Layer 2 of a small transformer language model trained on English Wikipedia (13 layers, counted from 0, width 128). Numbers have three digits each and are written without spaces.
A neuron's activation on a vector x is GELU(weights . x + bias), where the dot is the dot product.
The model reads these tokens: "1" "," " " "1" "9" "4" "8" " |" " Robert" " G" "ord" "on" " |" " " " |\n" "|" " She" "p"

The vector x that enters this layer's MLP at each token. A number n stands for (n - 500) times 0.0059.
0 "1": 404624595376533417474460594360546229555391548753657383363488661640315732548356594530383437435653588530572571438413691230294563264696424333336665455325643471411673702530522581681438529563553633349783824637378462671506707431683559561296661465432521376601364575249373403419595334496611457402630446155365706493427529660453402320629579284373742712732635336673600664205421221580225425578132
1 ",": 702547508541546416527555947395628178646378528594483364488620510748574631580226331474345424615669436452483371326550559414426585351639281293396599373443720575116357688469562643768384586349468488305680638549323407734453807412637348571253524252621554416371408534408475502448559375461569517480468535273408653648556256578421557460602526467591537874700542517674532705333543333503486233643186
2 " ": 694410571344700327451424668373567321612485674557585373484569623606316662727273467458507531272726306570608628333603624277462553320752372385343599386418729350200626709470376575861365577574594580379705612555370473760476656410545345607319557281603575358691409498390607545560651318288480439467391474325388536561400545445527450300608546331504746714692469213638626688393565263627260220558286
3 "1": 482612594367621289535445646450630353427476450657583338310479664662336728502342576657413339523628403573453546433364622347429625350528346433253706479415439468459587741508439496790384680663571551294804788617316459821494602488678376506268746354574624396673355564305406503454491408477568395392555438210263748537418554623505461290577638256236644654788552409622604704198443267623291334646259
4 "9": 540491504306667322495483738458617208527339378660620378380730582683304517651213489596590554340687397618511451543386602293347590338627494386304672527351711539370659788456333595714387529478372549336711624521561491614512709324735570669230675467335488423582397647282470486388500340348722456562497513207271593463549490645441540233578566245486753590632595427714618806420389190585218446683277
5 "4": 424596617371660414589474703292563177634361479655651394409573653657191649536399511555587507239647512513584483384405620420187601393568376388337722502429692460539686675403490635620400648421507602335718704609453625515469690322663497666325539362477489339589382524271386412357603336371740564486675416340298670432402420647491532287578612297367644646805521377829623606429501238555188379648137
6 "8": 399485535302663468532531635322623176640324527664538323448627601704344571623261574623520512329688707494718561443543663388205583361546366283442611520486683482490698743467415514602524501327444542317663546666443526298524708452681616643321675299394549296557482516324406323372523219434704433566685381372292722449463522607379487265639617370384794577713646466712625756381412160558268421638200
7 " |": 462546643692567404437504932230543371638406660694473359501587512643273704738335459442541577575791616462595504203549592274424569622586409256382499376480758415281620712437472580641390264293514500180661596631390522649389649463612438580492530280665688382357371545272461468503503364499591395431450453356267569589599362565565406427721582434342659686656592487734579678396501177533243339709191
8 " Robert": 498736409549784513382404845401521472522517431521626309465542487526393538652384296447492465540557497466712655431490500436318404336681429238254608401549605432115605474455405576460239356425602531180824604526290577554411588506670512683406770335641537348260442427355426558448503148546538394464640417604467460602662606759564625411660530548533659806679606486643377757282533465882322312551204
9 " G": 513787568336657433316507558446535389503574572540582227403540576574471697707471259555467498534584525501525696216441585427357612352703374300395637400438744414023514845518345579768273426500699508210599614510276246520537585474533297797425615279590581209645442562507281682604497457290787558466573435550338638482401481636678544563623526321492620599514417514611400738205576416698301366483377
10 "ord": 498699522727750477579329728284592332481523529772577377405559595508360527726587371342480465604731327446637691542678570389420607313769488228312603415381662304255668514333268572497340601584558471212613795554458653407377631504786342519339726292313437384358383414374431369502406348448599449426530483294370533643495509766527554606587530522387695757336574459644513905546266410762438405459244
11 "on": 633841444384729327480409707243491387479598629517734484448516614514443547621454531372494558497824479450547593361666682222387380348672418153262511367649534436140687563373415551450345605590466468242788531596412652546497664523794340541404780374589675512516397338436405421423491308551607476392441518333325549537395460870500526470664604511429663962534681484603558584294306327652130326560350
12 " |": 488574635683646351464460947226542427575528587675511340482596541695272713714344433413558597635725525521573479215496599265435624625620407285321458401481686368244601665449409586657320288372508482183681636683395509702396628469574396561440584272667690439334336511282484543483496371482531466420429490423263550637619380603518432521695586395358619651622517502752550695408500137607243287705188
13 " ": 678412589336735385477365626336511409615575662548568287480598614592287661695307450439520524305644338572643669257618659267423564346757344411382539398425718294202666625500348563814329552606566563382705617656322487679491690459488342630440629269591615348672445481382623505550619249273453464496406467394445558583387528482452428376601549400476764677708462237709581717386546220683266180545287
14 " |\n": 486622514644684360326481647324521415495612566654468386405563687584379576732261379386554487422598438525607557208461700334518576392602407244438547502348722600275469695544404476840266522534361681414798723568196378757518729477578387366523681297664715448395448525446302430598356301284487412601349399366278594539514379620713555625616586298710726494656514467733455751365400326604347122565442
15 "|": 450530569535677420407418877340494296526670658585443366331678451604297606702362240276661556551787435574564483240525541277395635416560477199375634511404633429264733639518456439828307446424473495085798666688212414625601572457541436702606727276689518352525356519301462487555526481498666463468318554317331670589697540723533459618690534419528499500629515357608436713439437316516272277552285
16 " She": 525558571471720371437456722510484458689577326451694504292562704691444490647398150327624607438615729397398653338313569334360471244645391269227574524414473439194388628617461524590212499351616620293645533529257383665361409391783455756330695461738609379553519588535356562326303426424621499509531535300383670560414381745660502545680453487530684564452519519778545715501497454936392399367351
17 "p": 484495539393852381370431824239450333447693506659618405518482441490299493675265250534338465615907066360386542350640555244439779503743400424437421474452959482245501770424437665496268414570492305378674791559393557386493574647720399481261743219553568482689452497480360592473457357352544540475524526486523538405524514824497522319518555454597768701433624410664491495454638397529414482615307

Each question shows the input weights of one neuron of the MLP. A number n stands for (n - 500) times 0.0014.

n226 (bias -0.048): 579360584589553439588434604623546517481645323594429505291489559455682532521466470454478497628453297562360437719474325734581665494451275456484544570589289466521379516408431586489506588469398500463505526349594295497451431497478259506375591491511729530449538406451646553506604631560574524487403626506450527592519546482429464544287528451763435536563463535440461572478581503559512447491430
Its two highest activations, in order, are on tokens 1 ",", 3 "1"

n417 (bias -0.056): 494278439545579500534503506511563506631682616577536460359631476568625425437457580422435569516383363554619433600435375632294524452417401368564607503637319388527368465527497653471567567548374297473524634320636464609539494328486469529337431518569565564413547388581584513558476631587480317548445764530297557613333473542671342506466503516456394592482609451339382522530604621459607495646473
On which token does it fire most, and how strongly? 1 ",", at about 0.6

n305 (bias -0.038): 600627431454562467565519436576497636352712416606405446453542538729503537344364490425586466637389539455253474492527470534471508640534391651532408516452477511545600395621527463484494394563469347550539478655388417557584457572416322408426636544639669446576495279537562662454361473500420586433531489437512525435488523453406533468449526429584423651500437599519291562475570646381547385546552
Its three highest activations, in order, are on tokens 3 "1", 17 "p", 14 " |\n"

n494 (bias -0.059): 470489611664430363509438473663462742431278438513546466352488507456509496478456558545489433507493524578430489517432329523469495630439366614518517490496450525678436510567566489509456611537564529530515653500442443511538405625509389412479574538575480567531493495550484568430358456528526543498537359419515528587419507419527582480434438451464366632644440551512536639460403668523406551519521
It fires most on token 3 "1"

n290 (bias -0.057): 383382485457470567498513457516471546396517579544505387547695563474539537536437585358452507401439567456655500488550593422559279308562615510526461635567539492563641536554567493603515452486537530545382539531663478478659469496549582469411380440437245527435529542548534497324528540587483541531570546401710465482503549478420468676448419500438612427494472554517578564428397477480486611495476
It fires most on token 6 "8"

n191 (bias -0.061): 349438435607311364413312370464495619577537509404442435435543425385526532575394514406561536616545541561630472513396546516428549535456564522653564413454436617587529455684635436380346467533292455491590509529485415504476606509467454431644435473523552423644485358573495413551489568476561518419495488572492646521442484600569627484492550502631495490671466472354538484514521526471540539505537
Its two highest activations, in order, are on tokens 14 " |\n", 15 "|"

n218 (bias -0.037): 454524659585430445562452374604510518470488429611651441165449450508551560544623485414518436587455530559560592484514334640480448583518415514412392349449412386468443701488490475528408363624484372677467491549564517526502576507602505411447649460410572470463599355583672685471519443464528537644448505518562471460506582410488442531459378534552495453548367542518640466539508624578656350378363
Its three highest activations, in order, are on tokens 10 "ord", 16 " She", 9 " G"

n88 (bias -0.055): 487361566427419486490564426497342407462516653671707554530511558418487575520671500670386574567456674589485443247524584415465435601405526390497541431409463460572614497465492600376449371453557414721592602417436414401502522626540605530642359459617529479350641417434658555427532602422567345517620473489529465476515503508558327564587463470601585571389396475406459420623529560407441396449429
On which token does it fire most, and how strongly? 7 " |", at about 0.63

n369 (bias 0.005): 524542603485486511509451560479438517475534377516585408492566534474549580527452414482451483639383555515671519684527411491372535655587493308516586429459385389602452397434486427310525556573563453531513467469421554560463537573476470405618579623607515512557660338645606513555526404570541304460510559656371482552335471498503595419467443366554443620591575482432428551600652467482456469401576
It fires most on token 8 " Robert"

n384 (bias -0.077): 445444546475516549460515431273603435455510558564613385469401669443658521505702500611414442497431520433528605485538749489372509302335603389506513400619394318635567289523604595637629306549462592582520548494575566390537511485426570539605522682600390503414537362437449340489530570572520592505408497520457531579509584563361440616468451534466588524468563489421322316465588393482583498559255
It fires most on token 0 "1"

n140 (bias -0.055): 425581540572500590522586393550567549524497531472611563452428466547550557321394428448470580493529468569523213511286503522561527616621495438332421435476634489479505525530367636545489520426495522491491491490576435409359572587730487567311439578291367500489441489459598503500606536449477424679594578441603353572519569518416560506380465464752528546527432548388510469498494568596504488477573
On which token does it fire most, and how strongly? 4 "9", at about 1

n337 (bias -0.099): 549505425594359418441530530495510599419459352471673693413526584425392510587406490347475567522514373667670337591358524561454508708524607567343437468498392568370519555454415577471425467533394434590502502463608448599571380495619436604446474527398469538449444677551632697400538540476466484483315637412393347469580478503593429442514549358700419598468455443523403527538523585409491596630551
On which token does it fire most, and how strongly? 4 "9", at about 1.6

n212 (bias -0.046): 560444487509585488436606480403574486502520540562578588440349500516548633460463451535445625496485478625482455530442623582592542419438473651555413517389484439496441423491462580514446516544416580542553660361530402463492550448491527429339432517413362507473457370411520569410635514674488648459485604538608496500518579534567567456342424413579537535521320496446325445320669528411475582431401
Its three highest activations, in order, are on tokens 17 "p", 0 "1", 1 ","

n412 (bias -0.034): 590345478455640532535405592662604511492553236414435478535569468554423493390430594556470559483446399560599409467444445543432580695417365457546544511562452377421321520565671505438423540569357452389528360424505438425502574560433445585537640473673573442435445471283472628524578688732482597471439497612626561505574463473450601611434464517503528506431449485560392459489489433565507394595663
It fires most on token 1 ","

n485 (bias -0.051): 460373610530442449516510274545461492417503547509372560581460511545660586426400500307416409477582531676500332563451462618396477449450696419497552525451577605441475589495623441454348503428500577487613626492402369400402616510441477517508473483312552419565387653515678547451747508614465579470777478550575602455527464467401472592417524554525511529371348407387489535523574567600462610470350
Its three highest activations, in order, are on tokens 0 "1", 1 ",", 9 " G"

n121 (bias -0.066): 400514465412621442468433343634430595415686473645445500587478495488458371422518613429623640436529566534435385346423533554508415472509579511606241578454525571468492420596620572512431358480540468503704466520598495398470721481420436641508477557605495454549441472555393484475500667492490497533444482492481479451687540471374380494516475617508507503447440670482388554311492584492628461543397
It fires most on token 15 "|"

n430 (bias -0.061): 539440462442579561483563493449595530509552514522482451674502503584442404555432577455279466434444574674565339544525596607401551535536605546419450435502397634406458543556446366544438600450368488497560516598654386398375500466372660594440563477419366528450512489492476543520591436532478543482638605625718574452620452515514422465515534549450539250442540549632410333544444539468461439488578
On which token does it fire most, and how strongly? 6 "8", at about 0.34

n469 (bias -0.074): 384458416530423640525437432365408539668524510492588444537525469323602474400518418508426340396513620558548552425551520665567492565451436469497591529717510571440667525463369498530602510229441569596316537452366442378573402521485631503523363539551642498507567441516569332543461582396577405561568482497349588525625576474399396539537522589430455565480530502547500431519436677517502586513492
It fires most on token 6 "8"

n147 (bias -0.044): 408538476405548546445429478495448558401617357557365407451612452706475652439559500444497378563548405505428465530453500497565519520529470511297337701480525406446550279467375659411587598659434462619577439606492502400481660584439426411479451442399583552401466457497420610604693495557373604543506540561585437409455558434518559559296533733469503569568414502582385529524576494612529554521495
It fires most on token 17 "p"

n18 (bias -0.093): 527434626560406628557466467348559231536696477640633481325459546480476586490702516667500432503322500471439600460288725390496341397645690332599475465578567264460410251636580708670732420554369507557516637479538663453503664255436598493690551753497460609503500257522457485414553645565462472494463591525613526416549545496356473594392372451228609504494415487306251305357369415463623528542532
It fires most on token 0 "1"

n92 (bias -0.063): 532576437527454591562542486433277524586540496451496516535414498561360526460462476528471532470493502444509494507514502413519612540437562507488449434569485649521483601555571548468507407533669490578498479515481474610498437336531491420380451548423347404557567420555553493386605464641532663443525587509435540427500496428347585523561441565532388412474390591513465522609674502583394462506472
It fires most on token 5 "4"

n117 (bias -0.090): 471461651402438500450454461423500300370267610503422688673455444545608460459609656497391457414491718548545550245545573612421561577493455430446531515555584550401640573463515565557546575297457635742497372419393413378438544500582640658485445488503546450536696478516375271355482410480428411395632337538633373418651443373444451522491438642611583543548413609492503446596531444388543551509642
On which token does it fire most, and how strongly? 6 "8", at about 2

n491 (bias -0.056): 624398586629401581497669542562507473425250455537563660364487481492469527419375512399470575536568637644413389675359413445531363622622622462379571455411558564413589580404553551585451508523511556595465422299643424579418455500644569537497414556394344553398429506421550602411604469539518532592453505420451370594563439468536506440385444290638500605440455411477538551465469631554525555532599
Its two highest activations, in order, are on tokens 4 "9", 1 ","

n375 (bias -0.081): 726487468438466523537500475719531569301573640671344546542500332566494576453579597386352535402360393506418373503319574712494515454537548529484284494486614553483547468468630466546503568365382523552588532591409486403511559587310355420461404287522604553432438506554362595524599324763529639418609473530686484391407423368517527606374638353420651466549440636459452486565609513560587618524416
On which token does it fire most, and how strongly? 1 ",", at about 0.019

n502 (bias -0.066): 416630530379582573406524510394486538397574424508716555381456515419517440634607585500498569514278476513478498437475528473282636639486527550346322508410413422471520418482457649500492372666611485518584611473575476562628523680549363520444502528519398483480545354567659597412436520507437523495452610490609385541560465500356548552482453509581581468463379552357367556479622447495585506570497
Its two highest activations, in order, are on tokens 17 "p", 8 " Robert"

n298 (bias -0.031): 493488486620604441563540351511494493509447619333537510554382447489496415425476468579664632537465451535510500556347596605544491389452459381466455416475609574561502312535462557410606433504535470539506524484556525506392489527592357532475518505530538583435640544510459425529524589438466392593550322548434371574451575495525429578516557519617436351586517515547369628462427598625592525516495
Its two highest activations, in order, are on tokens 8 " Robert", 14 " |\n"

n409 (bias -0.047): 541469581430569408326557420517439593427468439451451593500602457587539646535556537561304544516462521718442498518539530643457562432430550527402371576477505355498498473554356649473575352459724380552578516596461481355575580516527578415515583359444445602548488576397415449522563675488428469475524422568624364567540431447436414637521536437552454469411373687613517523513417516543500550438467
It fires most on token 9 " G"

n327 (bias -0.054): 495404560620490558638549535523618449475550455613346527369531435541588510413453567531398596493538392530600370586476500602578417342485638430398541381567395362438362431379707459726497620557419490226450502410595517587386532429536567508530455675363573429446385421460482623481627500405497511566548489656454448546405572495611411520350541527465534556493528465391531397607552531489606528761543
It fires most on token 1 ","

n511 (bias -0.056): 547488481541437556406512410458402537483444357450575661408509555509648469527594404519554527607453368678462611373442563522534446450421421669565398592481550404519489527641590401564536513491628585431447547399500521504431450600513481548406556673526481571534377458524481398477394604574437342502474429571613525401495403449500497554552425411639500517425517481460565412612446440561520509516438
It fires most on token 16 " She"

n4 (bias -0.035): 486472533616377534565451466519598500498318532569435489516545407340465480468605402464556424580587605650585472596497416544463575679418556455545446284443444582512635542599498383623414405488495333568444398469435527524388546409469485517537550387427538355491578566611542341594526397426457502415503397546529594619416462485554524458492528534459502637346492448591588551573589546446473614464671
It fires most on token 7 " |"

n396 (bias -0.052): 438580476547427399415585435406515513450565470494416524581388527543536399585583534469513377611554424546442422530605484553480533549450533589414392508316520506600508568469547589587369417607662555699615528651490471438421458466482593511442523593458433400364466517553610441406554479370469610459354301563602646535506507540417300656579635480447459497217430387518518367476514620671541487356574
Its two highest activations, in order, are on tokens 10 "ord", 17 "p"

n171 (bias -0.066): 487495649565472542490479477317510417603472383506656594471392562585580451507291545548533678573419544361500432519341616475489453474434505401552600661455354427500450399556429492585519528492600482568467562398552604469425455362469287386623568567480452613458458306554470534619407532526437608544411449423264431518426571522598598549467397570479422525599370642361480444491697531489427661571406
It fires most on token 16 " She"

n128 (bias -0.086): 712430528415599478535390692459552500453497524427632533433476616462500533580442570716495579495466578569610524431583680433476384479409545469546687531534344279528433606525409573582633287470488452464368333343582461495456539350503436469393484661518538669402550527373537557619545572563456511467363477528400394554659663407419565563321416445478437380476432589374537472558674412369399447608534
It fires most on token 12 " |"

n382 (bias -0.027): 411692548558557604467372301576594608589492336460526573555685458518513542451543459541645493466573545415503461607459334465559422520454482540542546525564500585415370483554495610538595393438560548476475613457525498564524427571504471546419509424494396478538409393556524507604492658432400474582526444488428489485564368479418508490559473515532417507494427545392426403352525490505447438587553
It fires most on token 9 " G"

n486 (bias -0.051): 360312520352476361577467438326446470486574424686578564368542546537636514407564585513635605593569586606685514406483590630492539359622478483470396467498352495402520435598605607409571428580521529726577505438562455482400548530478479515487453548582503531438480462578363513647498585339483420588455500523421363425687423416475598650482478589543365492502487493559421456487538521500487524510561
It fires most on token 14 " |\n"

n334 (bias -0.064): 495424423414634500598373527331495582488621448526492495572600492554536452316461475562465557534435514582581624478497466477437379448512612543342547649549495338500355263635256633464635394495481432445618398396638421416631622505503332479393684519604514590428489347447523653573517534609516559466494457635526524469494605551370506668390431537450523472392435530470432597551526413517534555592505
On which token does it fire most, and how strongly? 8 " Robert", at about 1.3

n302 (bias -0.066): 447383572478409500445520514452409423596416540527587428533442505582543377558483521505536512550569569528579372451500520614326577661466622590467523374642361416455455583606594452461461486692521376529518449463591574561564510418546518649628537553537337358428540522397427393510625549623527462432597518425470436363559507538578341659544317556565493477386519530459464454546548579473334365574593
It fires most on token 15 "|"

n300 (bias -0.057): 407517628520419502456588472405398519412420513610478475613338583225511548548543622517427548460416649466554716514455700487435441288543516542589404467561529393621560447609646558543511552513443563379437593592567612505664492550540636511511430737472339536416492545616477363473522454594549444373517517377503356442611601392506430615542492581538532291590590520424427490448611474436436430489310
On which token does it fire most, and how strongly? 0 "1", at about 1.5

n94 (bias -0.066): 445411599584536568643346382547465642490753382474577505547355514606474331527479625531579580370448362615456429600275513592494494474467482553276440511403533616346391500524481461627486429412553472466545500500426512447514532549508453543500471562425542591568391387571406540434648460482442609363623646505578562508437587694270509468497552580441547452495432532695383385491497398568581528418519
On which token does it fire most, and how strongly? 16 " She", at about 1.1

n176 (bias -0.086): 569417463561554434630359440465511566505537438476578463428578591380481509554522450508540476702512417690604553666411478639516447460486537503500491446514544559478556353535447679630551544375530521565470548495442507447463322516583366631436514635432428502425354397448512383539515452582384490627497515595360387413565520493489530697452580468342472462437521571464405529551550644526563570376392
Its two highest activations, in order, are on tokens 10 "ord", 8 " Robert"